Layer 5 of a small transformer language model trained on English Wikipedia (16 layers, counted from 0, width 128). Numbers have three digits each and are written without spaces.
A neuron's activation on a vector x is GELU(weights . x), where the dot is the dot product.

Input weights of the MLP neurons that the questions are about. A number n stands for (n - 500) times 0.00061.
n122: 622438357248271538550411354254639454341610367626388555551328612638345287687580727659816309598489519504780596526431454548421314496550508520558307680727243695369492427771384648437476414275591589512356521543337470713500604314310581687682611689504182533341281608724512496543521572658616592732504649539552724489335542351467576508428488598573652422561319379315457521524715492237383496325361
n134: 547541274548610723481618509627624359771329277452624382522562398630428376432770519532500465374819129336254455554418353633514268703402509455610408659304495744432342760657124553606375732469740360745795505335310273645509168660634595335651448551669293329752365421584316795418564379560657528538495606548684610308450671424500439325598536500455537437476594380643256697500647378444545220275428
n151: 423429152441461548590364694650597346514708178701654674729343642562612363152457386576395495644347355555246638605458495372467537844697572649325693229591553601709529638424427710533436520463327279609476510451346411341354533717353529544726490404256097581388294362601337693475627534476397433505486287431387940462557386403632837642049509630518606134564456454549539754642316455579629553509634
n156: 517691418461327454843436421457558419684663633587416640571582448391651481447483596433438528692710319570642710385271488560758367614614542434612737336601323487557634460420573488416407599710500394680627281530242308352488387546435577513608440664545639216152428391838628443452401627262522408453541309625560488629392433318637555317428336545691196544196446371444526579403380461787585530467757
n168: 531543593541414583174327552394480562525378669667741765553424525365373560424491659491578570377523492505524278418372172433487450716351152500500730794421618760181504433417415750409533357379405285530782636522555559514819509487538522434289584548427765357183509713210391576572701684565706509697500432384479344462543474349483518604531721331471487717104548429433716590487672553423315469589645
n196: 599631658527633457402578330483535396475570351717272418613118574269588385392298389778482476504649555478723619419613339365428747583543543395288540659384651318625564632564395361619360496492460608479621474617099180571386342310690570409432404586542561521557371555539512562854550517236469572544661406641561653613517555545487543767276542670521474278624650438272403639812352280595554577296753
n234: 601379571410509518355676631375366307633407780436409371646397666750536479806244505491600210371419643685346601572224401618505478620578477723550586487624445523381313425368537517573522449351698780550716418287589562348586532392535640634572193294500405654794505854440340395632576344486481341481495488776366649375505214412279472631216540770729445254363424789593354410583234274744715390411571
n243: 759281513265555411270518831338447361184328405479521374592227517434504414401580800562612395522488565629911756486509416309496513137536567643755433270652500527704633294442532716597428681636638388363590540635621509024544416579239468577430649469452534509350420566384561389702491482540532637327390634473769482469390323517408487667496820526534433394202504509541518531360575400537521273284647
n303: 510495561334279694674865635485473343590448520873445554632435407408387325151573404558801675491513469828558369673538226658519411609710313405538610757417549171373655373350435542761467366285344735529480378465491338323452379735781311323486475232476735235624676515427652617585600158684664621146361473271638654457462703360596348230202746547383446706640469621575565605221591391590345549608399
n426: 466719337326526496492304454428369762439370307339632555579668452400561585537462744429628377324567438587619387412655724436400439451496284594600401615656239576588458286709539552467295504500361572675356407457471443836372617442528702436488423803339353258427327554530620645868545314195504500582459504466663716330632629536193602458256557655119631526535546488354500566665517402384706504484474
n491: 411417367617446697488610240414278610418570624368527822462620477283527243375540546339462527527525644525544566348264392323572244621464557744508455591532767736685585655484389746665481414496334557496642383574626425559381252564527257582162570452536370524488650669228374531292559532472483460430540522355599672511564384488556398448702500594663528596575463574611454591674862722541438261598554

Each question shows a token from some text and the vector x that enters the MLP there. A number n stands for (n - 500) times 0.012.

"Cer": 434592503506566401588530736504569501389578526216431478373661528563467513454543509542475419337538668460462408456689538566485536580526478430542404655405571587543330596414369645397598429564479403606323474552571587366424492453537522501465404521475521407554473434530348509511469428404553646631679469594549433469499655460581521527489396343505423500575588363440637526458428546359504449543531
The three highest activations, in order: n134, n426, n168

"ated ": 533478537540612536572482550519535420469600608376466519471445568515501676440605406550512467374433559322331486530553480686460639544559468485557368663575353291511432496491382562571456481558486504558503514524645632375349533545460596609565415429531520478507521526468329456521294420516529483538805569459469502477345645518533501517537423443562497469587657316392509650497372520267504482517444
Which neuron fires most, and how strongly? n134, at about 0.42

"s": 549514431617543567513489609464634519363497498254393440336585429589470659451453491379520447453409480541307373417604545627528505547400458493509444445490470419472380466386554511498565542614586385525438516573559547536419454634525560478544368419580503487368536505530350395425594507387530630605704451591745567475456530725664477441484353453560412542623528299578572600439489566284475581667434
Which neuron fires most, and how strongly? n134, at about 0.44

"mul": 472522608502545445382461716560613437520602620326426536396577587469457503406481433478498418313537619380410347613625556563360590595525409531508348561510589620533440641451462623521517523477524486494485453590625574393430564409382583544534413472484498485368626506563447447523390463457493492575649283529660381489529545607685505543505441337513377517400655440451633413470439685330470496553451
Which neuron fires most, and how strongly? n168, at about 1.3

"on ": 566630468556472493464563494462593461380532444294338586453561652450487545424468455551519380430478652375383533535394539598493593493473436510490204507623474385528388528400514453531418448549396466535495565655556580405478572434581518505487349452500545428485622436547502548476392427370562553656815508472592495489458672636619497605504317504619423506565565331534556689469427613459437399608484
The neuron with the highest activation: n196

"ing ": 605539574491528645594507522466554402472456461280449551357460633500493654582580371559451512461439657397265445504464434588470541607508405547563368624600477354524474502337527437508407525496501544426530446576575526340396676491413580592549366393488554422507489509590379414679378372505411519604730427631632477472313586528512573508460404592586529486567664420475587537555386550373469585600386
The neuron with the highest activation: n234

"The ": 498552520487513523600662580366669395406582461231387580272526539465489652517498578398497450433361691318426524471535573420393559439618469485535208622477508494481489513468643570559478384587486492528451495527499627521398495564448503583564349555521551489469591646638406471438404435407457568573701357570675478702557548497504510366550496478564446465540550427571525525379423658400472411586423
Which neuron fires most, and how strongly? n491, at about 0.32

"the ": 552521513537476479580583540487597382406535441267368582264557576524428547487548542426474525493333757328444543423487556462365576430661419512495263568466476482493430549455567596524451497689538528499469433453612615479372545584511457607568319470532561539423551629589342427540440419523562623560659321590663518616479593629501540395524492482451514449555601315546519541445431598254490469628459
The three highest activations, in order: n122, n491, n426

"o": 467550511599495577626444589510686371543546459320385460232461697484488651423523456412421381489551543459351328512535569598542524391423532532582395486523487410589526465451602566494457490515493403585458484401587613497411528624482462475616414641546521330515558438617233425445429489525458557568683291372622431551487484577607575499509457525602469380518542547559528490497477585293548724672451
Which two neurons fire most, strongest first? n151, n156

"ent": 482486628626491621584491586367503520420676655348340428244417492484521675456438536496526465308352680509341470528383587527531483538544397589463417505404539501574447616406444555581501504495473532571524524568683511462438563516534532513484418549502530426531449375510364413595515495517579533528655277457632462682461696704633531518452567289476350445497535408454535380479444766355454432557510
The neuron with the highest activation: n491

"ti": 364517548488546400523503645532601534514545533347416538287557482439426515493520510464522537402527616468328383476554511552548584571488419441442457551483544504531480505294513525525517437613512372620345445550441594314395600396467653407613468470422590425490492450542384509461384532521601642609770464537635541475493595499689611594351360252500339456642508394540631522552425589430520449540582
The three highest activations, in order: n151, n156, n168

"==": 595526655404478471548625582497610443502586459254395426347547589437474649493504533619458486497453608421355525408612543468408572520458505521485259648386499523575411610388414677507624434586506504506445454531537568360272489507529546490466343565455612518451529608458474444516441514461454511512694456558738445532372580627622445472471512426576497400618535284596555588437329523403523546579517
The neuron with the highest activation: n196

"a ": 460579458552473555553460608429613515483568502369361485247481519462571623441533494478504407372548674326298485473501621628542472409496436512581236452572508462569412468394560655644452561678504536560493438500394582541335629347456518587617289482431466473463515448589425456541423433576532544571569341477717579673353583562648496588574447379571487532438595515536520460466482609382518569508373
Which neuron fires most, and how strongly? n426, at about 0.31

"*": 379663580542520491422612596464547556416521458357361566397578455425439569379487413555501393414481749347318460429514435558504431630510424589472361577423514541540334524361519651508533427675460364464396574539531510335388471547571532525592526433399501496519528551607464374514482523497616506662630452626657479504388490541532662656428462426446536475611557375647535578388505450422466434579567
The three highest activations, in order: n151, n168, n491

"att": 430459712610504592528490573443699515417538650367426471344512499445478766490526426490419482414300637581346426431542549501514333534545300556514326492506514387530460562448573532546547552622543534524546497559492573578394580478478570644598363353499396420521583272491525466665455491459491526563640342560756463564501690538553426482454544264435447423491556420481540453592480685416433499467461
The neuron with the highest activation: n426

"eight ": 463713613595535528555485540471703471401556445359432574388464649592431570375560491473439363428331545322455554522551464516539506557467555523495258621496411371598509463449458494454464493605535493480500511529698547370420630473557413541609265445487466509429470430537299500578361553592514470552746483581722502563397583522592537444458480586630401397572519446427530622389477505357513600631461
Which neuron fires most, and how strongly? n151, at about 0.45

"ic": 515590678425489603551454527403615519394530687342394450445488464358482748490613535449490464368442653513242419532532503548438513389597445539567502566393540481637434473419505589614553500572528493619553448580663472501438562548391498489529422471461447435477455453640305449523365343495436515551655340444562516575362514595746588587509320222478430449602544399508590462548454534489596510541505
The neuron with the highest activation: n156

"She ": 444481602423485458664467469522533529403551633212455535326490552459478531537533450568493531469403721389398570470535558567422572512590467455544265474553554373534378543402550654549477509414494427587465525484481561398269624547493524650505287438501574484436591615641448468579472528444552544480789440486625442687453665589576427411589562446467437533442419438558567448410464663312417468616440
The neuron with the highest activation: n491

"South ": 474622579482506548569564512379644504433444392398417521316430568460458619437498576553493410466427677355386536547563568559628529447557506432526284603490461506505498529510683599482512432648566370545567493399488645523372454560475445635517313486493507481499548524545297448492431430518566551691583321555587463681424674478571521441525434383497433407474717540586494472348431673219538601499431
Which neuron fires most, and how strongly? n122, at about 0.22

"as ": 481673605422403632768503528415589515480642497393400457247507507500498627532508504460451565501367644443307376480487512547565501497573349416537260547530470508537444391352605638516534561601438474512533470512549569574432621469482533583633380562479525491416533437457356375562493456589448508618651353554656467520530699663609456475458461317548414558466465363457382424619462597373535606519394
The neuron with the highest activation: n426

"t ": 440500433404602550549515665421505547430426480342393621274441613625420703541465546536529401308484531342373384467470574550531581504524425488464292518546524404573437588406437623560581333513435467524544542486462582556320605538528536480426354459575550484430515523575452411368415492593719581444738382561402532530488584453582460593510496388607421586504665610531590487453496611427505556571405
The neuron with the highest activation: n168